Layer 4 of a small transformer language model trained on English Wikipedia (8 layers, counted from 0, width 96).
A neuron adds its activation times its output weights to the MLP's output. To switch it off is to set its activation to zero at one token and run the rest of the model.
A neuron's activation on a vector x is SiLU(gate . x) times (in . x), where the dot is the dot product.

Input weights of the MLP neurons that the questions are about. A number n stands for (n - 128) times 0.0027.
n9 gate: 152, 92, 94, 54, 88, 139, 163, 121, 112, 101, 126, 125, 125, 86, 118, 136, 94, 202, 111, 123, 80, 114, 120, 87, 117, 205, 193, 48, 89, 98, 98, 84, 173, 143, 123, 130, 141, 87, 113, 125, 77, 140, 112, 114, 83, 137, 143, 137, 117, 111, 158, 64, 140, 115, 199, 129, 78, 152, 151, 105, 61, 207, 127, 161, 104, 91, 175, 81, 130, 85, 119, 144, 166, 152, 131, 132, 68, 165, 100, 122, 71, 99, 133, 98, 65, 117, 111, 92, 120, 97, 125, 98, 112, 126, 83, 168
n107 gate: 92, 96, 133, 123, 215, 97, 93, 131, 117, 136, 104, 113, 62, 63, 104, 32, 123, 129, 190, 120, 167, 129, 157, 85, 94, 106, 97, 135, 163, 169, 122, 137, 71, 118, 128, 136, 121, 158, 103, 157, 129, 128, 180, 128, 122, 156, 183, 114, 130, 101, 133, 184, 140, 121, 99, 135, 68, 187, 192, 106, 72, 161, 135, 135, 134, 105, 208, 86, 151, 166, 148, 61, 118, 129, 93, 128, 99, 128, 125, 114, 119, 152, 156, 128, 21, 136, 133, 141, 123, 164, 128, 74, 117, 98, 101, 139
n164 gate: 114, 128, 185, 113, 89, 53, 98, 121, 55, 72, 98, 46, 159, 142, 116, 121, 88, 94, 159, 133, 81, 111, 88, 94, 179, 99, 98, 100, 173, 159, 140, 217, 130, 138, 158, 112, 139, 142, 95, 117, 127, 138, 116, 38, 161, 114, 122, 126, 71, 153, 103, 125, 135, 103, 112, 197, 150, 149, 57, 95, 185, 114, 150, 97, 110, 131, 107, 98, 103, 108, 168, 136, 95, 118, 140, 205, 119, 99, 204, 127, 91, 115, 128, 144, 158, 118, 97, 162, 122, 98, 128, 86, 80, 92, 146, 66
n182 gate: 90, 70, 146, 120, 118, 138, 75, 127, 113, 72, 194, 127, 84, 123, 69, 179, 76, 149, 158, 137, 213, 101, 127, 139, 63, 164, 169, 103, 165, 140, 158, 139, 101, 129, 141, 170, 178, 181, 93, 120, 139, 118, 100, 122, 117, 103, 127, 117, 132, 161, 111, 77, 134, 117, 153, 142, 148, 120, 157, 177, 171, 199, 174, 134, 175, 102, 125, 107, 155, 136, 150, 127, 147, 42, 100, 22, 156, 137, 142, 155, 70, 136, 147, 73, 146, 158, 61, 195, 137, 135, 160, 189, 116, 115, 114, 161
n196 gate: 126, 83, 182, 110, 79, 97, 149, 118, 94, 136, 130, 98, 119, 109, 135, 95, 217, 114, 103, 168, 118, 160, 80, 126, 189, 128, 167, 166, 148, 146, 105, 120, 127, 146, 97, 158, 118, 161, 162, 105, 81, 110, 138, 145, 133, 116, 133, 137, 184, 134, 139, 147, 113, 157, 125, 155, 38, 150, 150, 136, 107, 108, 164, 202, 124, 85, 44, 174, 83, 75, 170, 107, 117, 117, 114, 116, 103, 147, 127, 147, 83, 120, 105, 107, 115, 125, 140, 141, 145, 156, 114, 111, 92, 186, 58, 192
n252 gate: 76, 157, 146, 111, 129, 135, 175, 178, 91, 118, 205, 122, 123, 52, 55, 166, 105, 123, 198, 100, 150, 89, 129, 114, 144, 127, 85, 110, 130, 122, 160, 136, 112, 35, 122, 145, 141, 180, 91, 112, 76, 195, 121, 148, 170, 148, 95, 99, 120, 154, 161, 126, 145, 6, 144, 95, 136, 109, 114, 98, 127, 106, 174, 204, 28, 186, 118, 120, 87, 123, 46, 169, 95, 126, 86, 84, 137, 79, 122, 79, 84, 145, 143, 181, 71, 132, 144, 188, 105, 140, 82, 51, 91, 167, 112, 144
n9 in: 147, 57, 156, 146, 197, 115, 104, 127, 207, 98, 119, 125, 98, 226, 123, 144, 125, 156, 142, 156, 167, 180, 73, 123, 112, 89, 141, 93, 102, 165, 148, 115, 136, 126, 111, 142, 101, 173, 143, 98, 145, 151, 128, 152, 84, 76, 127, 110, 155, 100, 95, 160, 75, 181, 106, 189, 109, 149, 135, 172, 140, 62, 134, 161, 79, 173, 93, 136, 172, 104, 128, 54, 142, 117, 103, 120, 154, 131, 168, 147, 165, 127, 133, 127, 160, 131, 127, 173, 162, 120, 121, 155, 128, 147, 110, 166
n107 in: 112, 159, 174, 149, 78, 139, 125, 92, 140, 106, 144, 166, 142, 148, 134, 140, 128, 156, 107, 114, 125, 140, 87, 139, 136, 147, 117, 82, 131, 87, 117, 109, 141, 127, 205, 138, 118, 30, 90, 185, 86, 156, 110, 93, 107, 102, 97, 161, 115, 129, 132, 123, 124, 116, 69, 180, 179, 99, 121, 160, 119, 143, 54, 117, 101, 126, 109, 157, 111, 154, 145, 156, 166, 53, 113, 159, 119, 146, 102, 127, 105, 103, 91, 118, 132, 102, 64, 183, 151, 135, 129, 201, 103, 152, 165, 183
n164 in: 133, 151, 181, 108, 207, 94, 140, 160, 124, 128, 136, 128, 182, 127, 137, 104, 187, 155, 129, 109, 117, 116, 57, 86, 115, 168, 113, 108, 111, 120, 152, 141, 126, 133, 129, 126, 220, 111, 166, 114, 123, 188, 79, 100, 113, 113, 97, 128, 103, 113, 149, 104, 188, 70, 150, 187, 119, 134, 115, 147, 149, 166, 112, 108, 172, 160, 169, 158, 115, 162, 153, 137, 69, 69, 108, 150, 211, 154, 146, 155, 81, 125, 190, 166, 115, 122, 149, 115, 115, 60, 191, 149, 122, 137, 133, 101
n182 in: 151, 81, 55, 168, 103, 129, 155, 123, 112, 35, 112, 75, 145, 129, 142, 114, 136, 92, 123, 158, 94, 123, 137, 138, 131, 120, 103, 120, 185, 159, 85, 126, 141, 132, 82, 166, 141, 100, 159, 187, 143, 131, 197, 25, 130, 157, 139, 134, 140, 125, 160, 120, 135, 99, 116, 98, 75, 144, 105, 159, 126, 116, 106, 162, 114, 128, 157, 169, 161, 86, 141, 103, 144, 106, 203, 110, 140, 119, 169, 178, 172, 141, 123, 132, 63, 57, 113, 91, 106, 121, 121, 94, 117, 213, 155, 123
n196 in: 113, 146, 111, 158, 146, 100, 119, 147, 121, 148, 143, 132, 132, 154, 149, 100, 70, 176, 122, 91, 152, 139, 94, 140, 120, 84, 83, 79, 160, 116, 124, 129, 150, 143, 111, 118, 128, 81, 137, 99, 83, 105, 71, 123, 178, 153, 161, 150, 128, 161, 156, 122, 158, 160, 126, 152, 89, 150, 82, 129, 64, 149, 164, 126, 129, 129, 128, 138, 159, 156, 146, 182, 91, 154, 69, 172, 104, 181, 169, 153, 151, 127, 153, 121, 31, 136, 134, 165, 140, 131, 133, 80, 128, 133, 91, 185
n252 in: 63, 152, 144, 106, 109, 108, 159, 143, 133, 59, 156, 94, 149, 96, 105, 145, 116, 101, 155, 144, 89, 135, 155, 129, 54, 233, 84, 132, 152, 132, 113, 45, 133, 154, 190, 128, 108, 184, 131, 109, 121, 141, 102, 103, 162, 149, 96, 86, 135, 170, 88, 105, 115, 122, 77, 154, 119, 121, 107, 148, 168, 130, 98, 107, 126, 146, 147, 127, 112, 99, 118, 128, 143, 92, 170, 132, 185, 149, 102, 70, 113, 79, 125, 130, 104, 53, 117, 152, 166, 95, 113, 135, 63, 112, 88, 77

Output weights of the MLP neurons that the questions are about. A number n stands for (n - 128) times 0.0023.
n9: 119, 99, 115, 122, 122, 120, 183, 127, 132, 96, 136, 117, 180, 73, 80, 85, 51, 126, 183, 130, 135, 75, 136, 129, 128, 129, 160, 183, 208, 98, 150, 117, 157, 109, 179, 111, 117, 58, 130, 166, 86, 103, 133, 152, 92, 147, 122, 137, 122, 144, 190, 117, 171, 160, 170, 130, 214, 136, 46, 171, 118, 166, 156, 82, 110, 120, 113, 120, 104, 160, 105, 106, 146, 88, 166, 179, 130, 94, 144, 93, 147, 103, 154, 77, 67, 97, 59, 84, 107, 112, 114, 28, 119, 90, 70, 64
n107: 133, 98, 127, 156, 105, 82, 138, 144, 187, 92, 101, 43, 82, 129, 71, 106, 146, 106, 152, 123, 169, 90, 159, 130, 83, 169, 166, 160, 118, 52, 108, 107, 79, 146, 94, 101, 155, 118, 72, 102, 114, 117, 205, 18, 127, 135, 82, 113, 132, 166, 137, 102, 166, 159, 120, 90, 55, 188, 123, 77, 107, 98, 101, 175, 206, 129, 158, 179, 118, 131, 158, 133, 133, 125, 129, 143, 112, 164, 126, 116, 58, 174, 165, 154, 154, 147, 180, 85, 103, 78, 154, 109, 161, 112, 116, 134
n164: 67, 134, 83, 108, 98, 207, 64, 88, 141, 160, 108, 137, 147, 107, 119, 166, 103, 122, 84, 101, 107, 171, 149, 184, 108, 76, 98, 36, 147, 112, 105, 67, 136, 111, 155, 86, 188, 163, 80, 143, 125, 89, 70, 114, 162, 155, 93, 139, 137, 124, 195, 177, 178, 116, 128, 116, 30, 115, 214, 69, 63, 161, 157, 140, 166, 88, 141, 140, 112, 104, 81, 100, 138, 66, 110, 105, 141, 102, 102, 129, 110, 113, 153, 180, 116, 111, 162, 142, 69, 113, 153, 163, 118, 166, 99, 116
n182: 116, 133, 115, 62, 134, 131, 161, 93, 131, 63, 60, 98, 118, 119, 110, 167, 145, 92, 90, 161, 179, 122, 125, 181, 57, 118, 157, 147, 114, 81, 147, 116, 75, 113, 76, 191, 189, 75, 177, 100, 118, 102, 113, 192, 197, 134, 110, 123, 58, 110, 114, 110, 116, 124, 129, 59, 88, 127, 76, 101, 117, 102, 129, 148, 34, 106, 109, 185, 174, 95, 132, 112, 129, 105, 183, 126, 186, 98, 57, 192, 145, 104, 155, 161, 119, 128, 51, 156, 87, 114, 165, 153, 156, 96, 134, 118
n196: 140, 163, 166, 249, 138, 200, 197, 193, 112, 81, 167, 154, 193, 145, 145, 123, 94, 148, 109, 144, 100, 107, 181, 92, 113, 99, 126, 73, 101, 130, 167, 149, 121, 87, 80, 126, 72, 169, 142, 150, 83, 167, 147, 163, 150, 155, 173, 119, 134, 124, 136, 87, 94, 172, 63, 113, 176, 150, 112, 149, 167, 130, 162, 71, 109, 132, 136, 138, 97, 113, 207, 108, 118, 150, 161, 99, 179, 182, 148, 130, 143, 87, 136, 165, 98, 136, 74, 123, 186, 173, 154, 146, 117, 172, 102, 153
n252: 145, 93, 167, 66, 124, 171, 105, 78, 192, 247, 102, 125, 81, 87, 128, 132, 157, 160, 61, 135, 116, 133, 113, 45, 163, 52, 58, 205, 116, 197, 187, 141, 155, 137, 58, 147, 60, 99, 161, 147, 123, 156, 159, 131, 118, 91, 46, 141, 149, 153, 213, 120, 141, 137, 177, 140, 209, 90, 100, 100, 126, 120, 199, 114, 106, 118, 160, 140, 87, 183, 154, 108, 67, 120, 139, 83, 117, 94, 153, 184, 194, 91, 140, 141, 130, 145, 181, 72, 203, 200, 160, 119, 135, 142, 134, 127

Each question names a token from some text and the token that comes next. It shows the vector x that enters the MLP there. A number n stands for (n - 128) times 0.066.

Then comes g, the gradient of the next token's log-probability with respect to the MLP's output, scaled to length 1. A neuron's effect is roughly proportional to its activation times (output weights . g). A number n stands for (n - 128) times 0.0033.

"a ", then "b"
x: 152, 117, 129, 134, 118, 83, 121, 108, 136, 132, 111, 90, 131, 154, 125, 139, 118, 128, 131, 147, 138, 118, 148, 156, 116, 118, 116, 132, 133, 119, 170, 157, 151, 135, 100, 138, 127, 86, 122, 160, 141, 125, 149, 145, 139, 100, 152, 124, 104, 104, 153, 131, 139, 168, 150, 128, 111, 129, 121, 126, 152, 127, 124, 115, 105, 135, 97, 131, 141, 109, 127, 102, 87, 120, 125, 135, 89, 102, 102, 148, 172, 33, 113, 132, 157, 176, 111, 139, 109, 158, 164, 152, 107, 143, 150, 144
g: 133, 122, 199, 114, 127, 178, 116, 210, 174, 161, 158, 168, 98, 174, 144, 117, 141, 164, 109, 110, 129, 101, 148, 119, 131, 135, 163, 154, 193, 97, 147, 84, 129, 102, 132, 158, 101, 101, 121, 139, 102, 165, 150, 140, 112, 125, 167, 170, 145, 192, 170, 190, 137, 171, 135, 129, 167, 148, 100, 96, 185, 123, 90, 129, 108, 146, 132, 184, 148, 146, 118, 167, 135, 87, 145, 172, 175, 154, 144, 172, 116, 131, 141, 146, 116, 146, 139, 142, 124, 108, 160, 93, 152, 139, 190, 164
Switching off which neuron hurts the next token most? n164

"; ", then "or "
x: 154, 172, 139, 140, 138, 139, 125, 106, 108, 111, 129, 122, 123, 123, 90, 126, 93, 124, 118, 114, 151, 122, 95, 158, 160, 116, 122, 111, 111, 118, 168, 161, 117, 176, 131, 118, 159, 128, 120, 117, 130, 162, 109, 129, 120, 121, 130, 134, 103, 128, 137, 142, 128, 121, 83, 166, 132, 127, 129, 119, 101, 114, 155, 127, 111, 133, 148, 123, 138, 106, 154, 103, 112, 145, 120, 152, 148, 129, 105, 124, 128, 23, 128, 129, 142, 121, 124, 143, 88, 123, 149, 129, 138, 139, 154, 145
g: 165, 161, 137, 110, 99, 125, 142, 84, 149, 136, 149, 126, 195, 82, 165, 173, 115, 173, 76, 51, 93, 159, 94, 163, 77, 137, 147, 124, 186, 123, 149, 114, 144, 89, 180, 76, 107, 136, 126, 91, 129, 115, 149, 153, 209, 145, 116, 151, 120, 154, 174, 101, 150, 119, 166, 180, 119, 134, 137, 161, 135, 128, 97, 150, 172, 148, 144, 145, 110, 136, 120, 78, 126, 124, 86, 152, 142, 141, 112, 149, 153, 144, 144, 164, 99, 106, 95, 195, 151, 181, 106, 96, 134, 137, 134, 128
Switching off which neuron hurts the next token most? n164

"be", then "ing "
x: 191, 149, 126, 138, 152, 125, 143, 126, 174, 173, 137, 189, 139, 144, 118, 106, 135, 173, 105, 127, 123, 113, 86, 154, 135, 142, 99, 156, 135, 138, 159, 98, 138, 173, 112, 143, 138, 118, 80, 133, 121, 117, 131, 103, 120, 143, 109, 121, 87, 122, 121, 152, 64, 88, 135, 119, 157, 85, 114, 136, 126, 76, 115, 94, 112, 149, 146, 115, 120, 118, 117, 128, 120, 132, 106, 157, 60, 108, 119, 169, 89, 127, 147, 169, 163, 130, 116, 103, 131, 121, 130, 124, 153, 168, 109, 189
g: 148, 153, 125, 135, 140, 151, 117, 117, 150, 108, 206, 124, 145, 93, 94, 117, 179, 133, 137, 111, 135, 62, 125, 103, 122, 128, 166, 100, 182, 166, 154, 96, 107, 60, 112, 114, 76, 189, 127, 201, 153, 154, 99, 180, 81, 150, 134, 154, 117, 172, 77, 78, 178, 97, 156, 171, 125, 112, 119, 144, 103, 135, 103, 113, 170, 142, 157, 130, 129, 145, 137, 115, 144, 160, 99, 58, 153, 114, 173, 124, 165, 128, 135, 134, 131, 96, 62, 158, 156, 129, 133, 156, 126, 121, 114, 126
Switching off which neuron hurts the next token most? n107

"u", then "al "
x: 103, 72, 88, 107, 166, 99, 167, 179, 162, 139, 143, 167, 146, 98, 147, 91, 162, 148, 130, 150, 124, 127, 202, 149, 145, 122, 131, 102, 123, 104, 146, 122, 98, 124, 174, 104, 116, 123, 119, 108, 148, 106, 89, 157, 109, 142, 185, 148, 107, 101, 142, 138, 146, 153, 123, 119, 93, 131, 168, 141, 118, 162, 135, 167, 167, 142, 159, 52, 119, 85, 99, 110, 137, 142, 110, 113, 108, 143, 102, 155, 117, 123, 131, 120, 174, 128, 148, 105, 137, 71, 161, 113, 163, 122, 138, 133
g: 133, 100, 148, 127, 200, 99, 170, 129, 108, 99, 172, 104, 168, 159, 152, 110, 89, 101, 162, 146, 113, 172, 93, 84, 170, 127, 139, 122, 70, 155, 94, 110, 104, 170, 162, 128, 80, 89, 131, 142, 104, 142, 151, 142, 123, 128, 184, 98, 121, 64, 52, 128, 144, 155, 137, 170, 122, 197, 105, 115, 158, 83, 152, 176, 144, 125, 109, 152, 152, 102, 146, 119, 118, 104, 119, 113, 154, 85, 59, 96, 102, 160, 146, 116, 107, 96, 105, 154, 154, 132, 152, 122, 165, 171, 106, 134
Switching off which neuron hurts the next token most? n107

"ong ", then "the "
x: 132, 168, 138, 110, 121, 120, 142, 98, 116, 102, 87, 132, 115, 130, 118, 130, 124, 100, 90, 177, 137, 103, 143, 149, 119, 127, 126, 127, 116, 74, 160, 149, 138, 111, 116, 139, 114, 49, 106, 130, 123, 143, 111, 129, 99, 156, 136, 84, 111, 143, 165, 136, 139, 118, 118, 138, 86, 87, 95, 147, 111, 159, 122, 139, 107, 154, 134, 134, 143, 96, 111, 102, 130, 101, 164, 140, 158, 137, 131, 140, 128, 53, 115, 158, 125, 162, 106, 145, 98, 121, 142, 127, 141, 131, 138, 134
g: 106, 136, 90, 125, 137, 167, 197, 147, 119, 116, 65, 67, 128, 95, 88, 124, 131, 90, 171, 139, 140, 105, 74, 148, 134, 145, 101, 115, 112, 173, 88, 151, 125, 165, 104, 135, 115, 79, 114, 159, 146, 129, 97, 114, 145, 97, 106, 128, 53, 173, 107, 141, 96, 50, 51, 137, 155, 113, 113, 128, 174, 77, 107, 106, 146, 124, 155, 122, 143, 130, 171, 131, 124, 118, 172, 141, 165, 94, 51, 109, 75, 124, 116, 100, 120, 147, 111, 150, 113, 130, 94, 163, 145, 130, 130, 127
Which neuron, switched off, raises the next token's probability most? n182

"| ", then "N"
x: 114, 163, 125, 132, 113, 135, 138, 138, 128, 151, 121, 148, 138, 122, 111, 124, 102, 88, 94, 136, 136, 139, 143, 155, 150, 164, 118, 120, 99, 134, 121, 137, 115, 149, 126, 110, 75, 137, 136, 143, 132, 111, 109, 173, 122, 122, 130, 139, 138, 146, 116, 145, 113, 118, 107, 105, 153, 107, 174, 121, 126, 112, 142, 125, 100, 118, 102, 114, 140, 95, 106, 134, 77, 146, 141, 156, 119, 117, 110, 112, 104, 42, 124, 69, 128, 104, 116, 118, 85, 130, 124, 142, 131, 142, 148, 140
g: 113, 127, 156, 148, 130, 113, 137, 137, 107, 156, 152, 131, 78, 120, 108, 102, 109, 132, 94, 131, 143, 105, 121, 169, 177, 131, 95, 119, 193, 148, 168, 166, 117, 133, 111, 140, 205, 153, 75, 90, 122, 118, 96, 118, 94, 58, 75, 152, 159, 108, 119, 158, 108, 114, 150, 154, 95, 155, 148, 112, 108, 181, 132, 173, 175, 117, 122, 204, 130, 127, 159, 100, 106, 106, 131, 138, 152, 138, 113, 114, 92, 93, 112, 76, 57, 174, 113, 149, 138, 152, 97, 77, 147, 149, 182, 82
Switching off which neuron hurts the next token most? n164

"g", then "res"
x: 148, 111, 133, 135, 167, 161, 145, 92, 188, 118, 113, 217, 93, 122, 154, 133, 118, 183, 179, 82, 86, 140, 123, 133, 115, 146, 161, 119, 113, 87, 137, 116, 127, 164, 154, 163, 137, 116, 169, 78, 172, 150, 150, 177, 129, 123, 163, 163, 131, 148, 139, 108, 127, 102, 143, 116, 149, 123, 151, 116, 123, 131, 144, 118, 141, 135, 125, 88, 154, 86, 131, 96, 140, 93, 143, 102, 113, 109, 115, 133, 163, 115, 170, 140, 120, 149, 117, 127, 153, 137, 142, 159, 196, 91, 128, 132
g: 130, 122, 70, 119, 135, 118, 133, 124, 140, 96, 170, 96, 109, 101, 153, 99, 142, 139, 112, 98, 147, 188, 162, 44, 179, 125, 84, 87, 124, 121, 134, 133, 145, 153, 146, 176, 127, 122, 126, 144, 147, 85, 123, 147, 109, 151, 167, 117, 125, 200, 109, 110, 161, 152, 134, 119, 141, 60, 156, 139, 144, 161, 167, 97, 72, 126, 142, 161, 90, 163, 51, 105, 108, 163, 94, 126, 186, 117, 108, 112, 117, 135, 155, 137, 136, 137, 94, 33, 123, 120, 142, 147, 93, 107, 158, 110
Switching off which neuron hurts the next token most? n9

"a", then "ul"
x: 161, 143, 127, 176, 116, 53, 140, 129, 136, 122, 140, 154, 116, 91, 169, 137, 145, 168, 117, 140, 131, 139, 156, 131, 123, 159, 148, 156, 137, 128, 129, 148, 140, 174, 104, 88, 121, 102, 98, 84, 152, 66, 186, 152, 136, 100, 152, 97, 127, 132, 157, 117, 155, 199, 113, 110, 95, 144, 136, 174, 119, 171, 81, 143, 168, 137, 150, 87, 140, 127, 126, 127, 159, 125, 167, 125, 118, 107, 82, 165, 134, 139, 139, 139, 82, 127, 137, 95, 139, 106, 165, 128, 102, 123, 143, 152
g: 147, 113, 133, 130, 143, 61, 122, 102, 128, 124, 120, 116, 111, 110, 110, 107, 96, 101, 116, 86, 209, 118, 150, 93, 112, 155, 163, 107, 185, 169, 109, 115, 104, 147, 129, 214, 103, 145, 162, 117, 119, 120, 199, 114, 97, 192, 137, 161, 114, 108, 149, 96, 70, 134, 112, 127, 101, 144, 99, 126, 137, 173, 130, 160, 165, 133, 131, 57, 139, 174, 124, 88, 157, 140, 159, 122, 159, 139, 99, 135, 190, 99, 78, 123, 144, 108, 178, 150, 146, 114, 99, 79, 147, 96, 145, 98
Which neuron, switched off, raises the next token's probability most? n9

"res", then "sion"
x: 124, 76, 148, 128, 162, 174, 97, 101, 122, 147, 148, 148, 115, 117, 154, 120, 121, 156, 87, 136, 150, 96, 107, 109, 151, 114, 82, 87, 103, 118, 91, 120, 91, 169, 169, 110, 107, 108, 184, 95, 148, 129, 118, 138, 92, 164, 131, 151, 131, 109, 153, 86, 161, 110, 155, 120, 119, 85, 142, 138, 127, 98, 133, 173, 117, 141, 117, 82, 111, 182, 150, 112, 138, 72, 122, 104, 164, 138, 100, 80, 111, 144, 135, 149, 140, 111, 166, 141, 113, 127, 180, 123, 113, 95, 101, 128
g: 83, 93, 136, 121, 193, 132, 154, 126, 166, 108, 121, 179, 120, 114, 138, 189, 91, 141, 90, 131, 115, 114, 110, 137, 145, 120, 120, 134, 145, 102, 89, 146, 86, 113, 109, 119, 88, 131, 139, 85, 132, 149, 94, 142, 100, 145, 69, 143, 136, 114, 163, 165, 167, 72, 118, 91, 133, 116, 164, 83, 149, 133, 126, 157, 140, 120, 121, 54, 111, 94, 161, 111, 101, 148, 44, 125, 91, 102, 92, 69, 165, 135, 194, 161, 166, 117, 96, 139, 135, 158, 128, 102, 108, 126, 180, 187
Switching off which neuron hurts the next token most? n182

"ar", then "n "
x: 148, 158, 131, 208, 112, 156, 133, 142, 152, 100, 95, 154, 133, 121, 118, 137, 147, 135, 111, 160, 123, 91, 158, 120, 155, 105, 115, 141, 133, 106, 94, 144, 120, 82, 128, 75, 122, 131, 138, 151, 130, 143, 146, 159, 103, 115, 97, 183, 142, 142, 125, 145, 122, 144, 150, 89, 140, 60, 144, 106, 97, 143, 101, 122, 111, 135, 146, 112, 85, 132, 155, 171, 149, 96, 59, 144, 120, 140, 113, 93, 105, 126, 171, 163, 115, 160, 115, 128, 130, 98, 100, 143, 140, 118, 164, 139
g: 157, 157, 165, 160, 153, 72, 169, 170, 93, 149, 97, 115, 149, 135, 142, 146, 101, 164, 146, 140, 65, 157, 167, 114, 173, 116, 128, 66, 87, 85, 151, 170, 109, 125, 140, 98, 108, 94, 94, 99, 97, 150, 74, 155, 173, 142, 117, 120, 138, 107, 142, 125, 94, 121, 141, 145, 106, 126, 155, 121, 134, 91, 178, 112, 167, 120, 160, 151, 122, 195, 92, 133, 88, 104, 52, 144, 173, 116, 98, 176, 115, 141, 102, 96, 127, 196, 91, 142, 114, 73, 123, 115, 140, 143, 122, 98
Switching off which neuron hurts the next token most? n252

"th", then "ers "
x: 133, 122, 119, 164, 80, 171, 154, 97, 134, 138, 106, 144, 119, 73, 147, 165, 91, 155, 116, 157, 140, 133, 132, 126, 137, 86, 92, 135, 195, 117, 115, 129, 119, 132, 160, 120, 138, 136, 117, 165, 155, 139, 124, 159, 141, 144, 112, 159, 153, 169, 130, 145, 174, 134, 122, 98, 132, 80, 127, 97, 173, 133, 76, 104, 139, 123, 132, 132, 128, 104, 112, 134, 142, 161, 106, 149, 155, 87, 140, 92, 132, 140, 137, 124, 107, 78, 103, 88, 134, 181, 82, 158, 168, 133, 163, 147
g: 143, 122, 130, 116, 141, 85, 159, 139, 72, 133, 74, 120, 92, 161, 146, 167, 134, 158, 158, 111, 63, 93, 151, 83, 164, 104, 127, 87, 114, 194, 155, 126, 145, 149, 159, 165, 115, 122, 109, 108, 164, 115, 157, 78, 165, 133, 90, 177, 144, 129, 132, 83, 172, 145, 180, 185, 154, 152, 70, 103, 179, 107, 154, 150, 144, 69, 112, 160, 127, 169, 135, 138, 127, 180, 125, 109, 127, 141, 183, 104, 106, 126, 112, 109, 100, 132, 84, 86, 91, 104, 122, 183, 138, 100, 126, 125
Switching off which neuron hurts the next token most? n182

"bl", then "ood "
x: 129, 182, 131, 129, 119, 128, 149, 80, 152, 120, 112, 105, 142, 138, 140, 148, 121, 74, 83, 169, 117, 157, 130, 164, 105, 167, 142, 132, 124, 133, 123, 90, 127, 158, 148, 147, 164, 89, 125, 186, 95, 75, 176, 138, 75, 107, 132, 146, 130, 112, 118, 94, 99, 122, 129, 143, 173, 113, 99, 155, 133, 129, 108, 88, 142, 168, 93, 139, 131, 97, 157, 127, 113, 119, 135, 136, 138, 108, 133, 183, 163, 91, 120, 176, 158, 136, 106, 85, 144, 123, 145, 124, 123, 117, 142, 145
g: 126, 167, 95, 104, 120, 171, 90, 73, 148, 64, 133, 153, 127, 150, 88, 112, 161, 123, 188, 111, 122, 106, 120, 164, 134, 133, 119, 142, 145, 115, 78, 96, 101, 77, 167, 157, 150, 127, 144, 131, 99, 171, 118, 170, 144, 82, 135, 152, 135, 171, 110, 81, 79, 158, 149, 70, 112, 151, 180, 106, 189, 116, 119, 139, 105, 123, 85, 89, 97, 141, 99, 100, 123, 109, 164, 161, 167, 110, 157, 150, 140, 140, 200, 97, 125, 112, 111, 125, 114, 176, 151, 102, 135, 52, 150, 99
Which neuron, switched off, raises the next token's probability most? n182

"en", then ". "
x: 123, 105, 139, 138, 168, 155, 106, 147, 168, 111, 81, 112, 159, 107, 132, 152, 153, 79, 117, 111, 124, 139, 155, 124, 146, 91, 100, 111, 151, 141, 89, 126, 108, 145, 168, 99, 79, 166, 111, 141, 94, 113, 227, 117, 89, 188, 121, 128, 139, 146, 119, 167, 158, 100, 110, 70, 114, 114, 146, 91, 129, 117, 152, 89, 145, 131, 125, 116, 140, 86, 143, 125, 123, 102, 106, 90, 116, 102, 95, 107, 103, 133, 136, 133, 119, 172, 125, 113, 137, 169, 116, 104, 89, 151, 143, 132
g: 146, 129, 92, 95, 57, 140, 132, 91, 140, 89, 110, 154, 93, 146, 94, 110, 110, 156, 154, 140, 158, 163, 120, 191, 73, 115, 57, 87, 107, 137, 124, 87, 132, 127, 160, 97, 128, 156, 164, 150, 121, 75, 184, 81, 115, 114, 108, 111, 114, 129, 143, 227, 105, 170, 87, 91, 71, 93, 118, 149, 116, 125, 115, 137, 118, 127, 134, 132, 96, 110, 149, 153, 145, 130, 103, 129, 122, 162, 122, 160, 128, 87, 63, 142, 128, 102, 167, 90, 122, 117, 105, 134, 159, 160, 179, 94
Which neuron, switched off, raises the next token's probability most? n107

"st", then "ing"
x: 121, 106, 112, 130, 174, 170, 130, 103, 123, 152, 114, 166, 136, 146, 122, 137, 102, 100, 129, 124, 177, 149, 105, 149, 132, 101, 165, 130, 148, 146, 168, 134, 165, 168, 167, 140, 159, 125, 175, 152, 173, 121, 173, 129, 124, 148, 185, 133, 143, 143, 122, 85, 133, 113, 123, 104, 130, 145, 174, 112, 107, 146, 85, 144, 156, 152, 131, 122, 161, 156, 85, 115, 90, 161, 125, 49, 118, 115, 102, 124, 133, 157, 123, 127, 122, 168, 108, 107, 121, 135, 185, 152, 92, 97, 134, 135
g: 132, 110, 124, 136, 89, 150, 148, 94, 184, 146, 94, 156, 120, 97, 160, 110, 126, 111, 149, 186, 116, 191, 164, 132, 94, 148, 126, 86, 132, 101, 140, 133, 124, 140, 104, 119, 116, 134, 183, 157, 91, 173, 178, 41, 68, 157, 87, 110, 131, 156, 210, 34, 130, 146, 144, 162, 128, 103, 122, 109, 145, 128, 156, 100, 155, 83, 130, 179, 137, 155, 137, 144, 169, 89, 132, 150, 144, 96, 173, 166, 157, 113, 111, 105, 132, 116, 97, 117, 121, 113, 139, 106, 147, 101, 120, 103
Which neuron, switched off, raises the next token's probability most? n107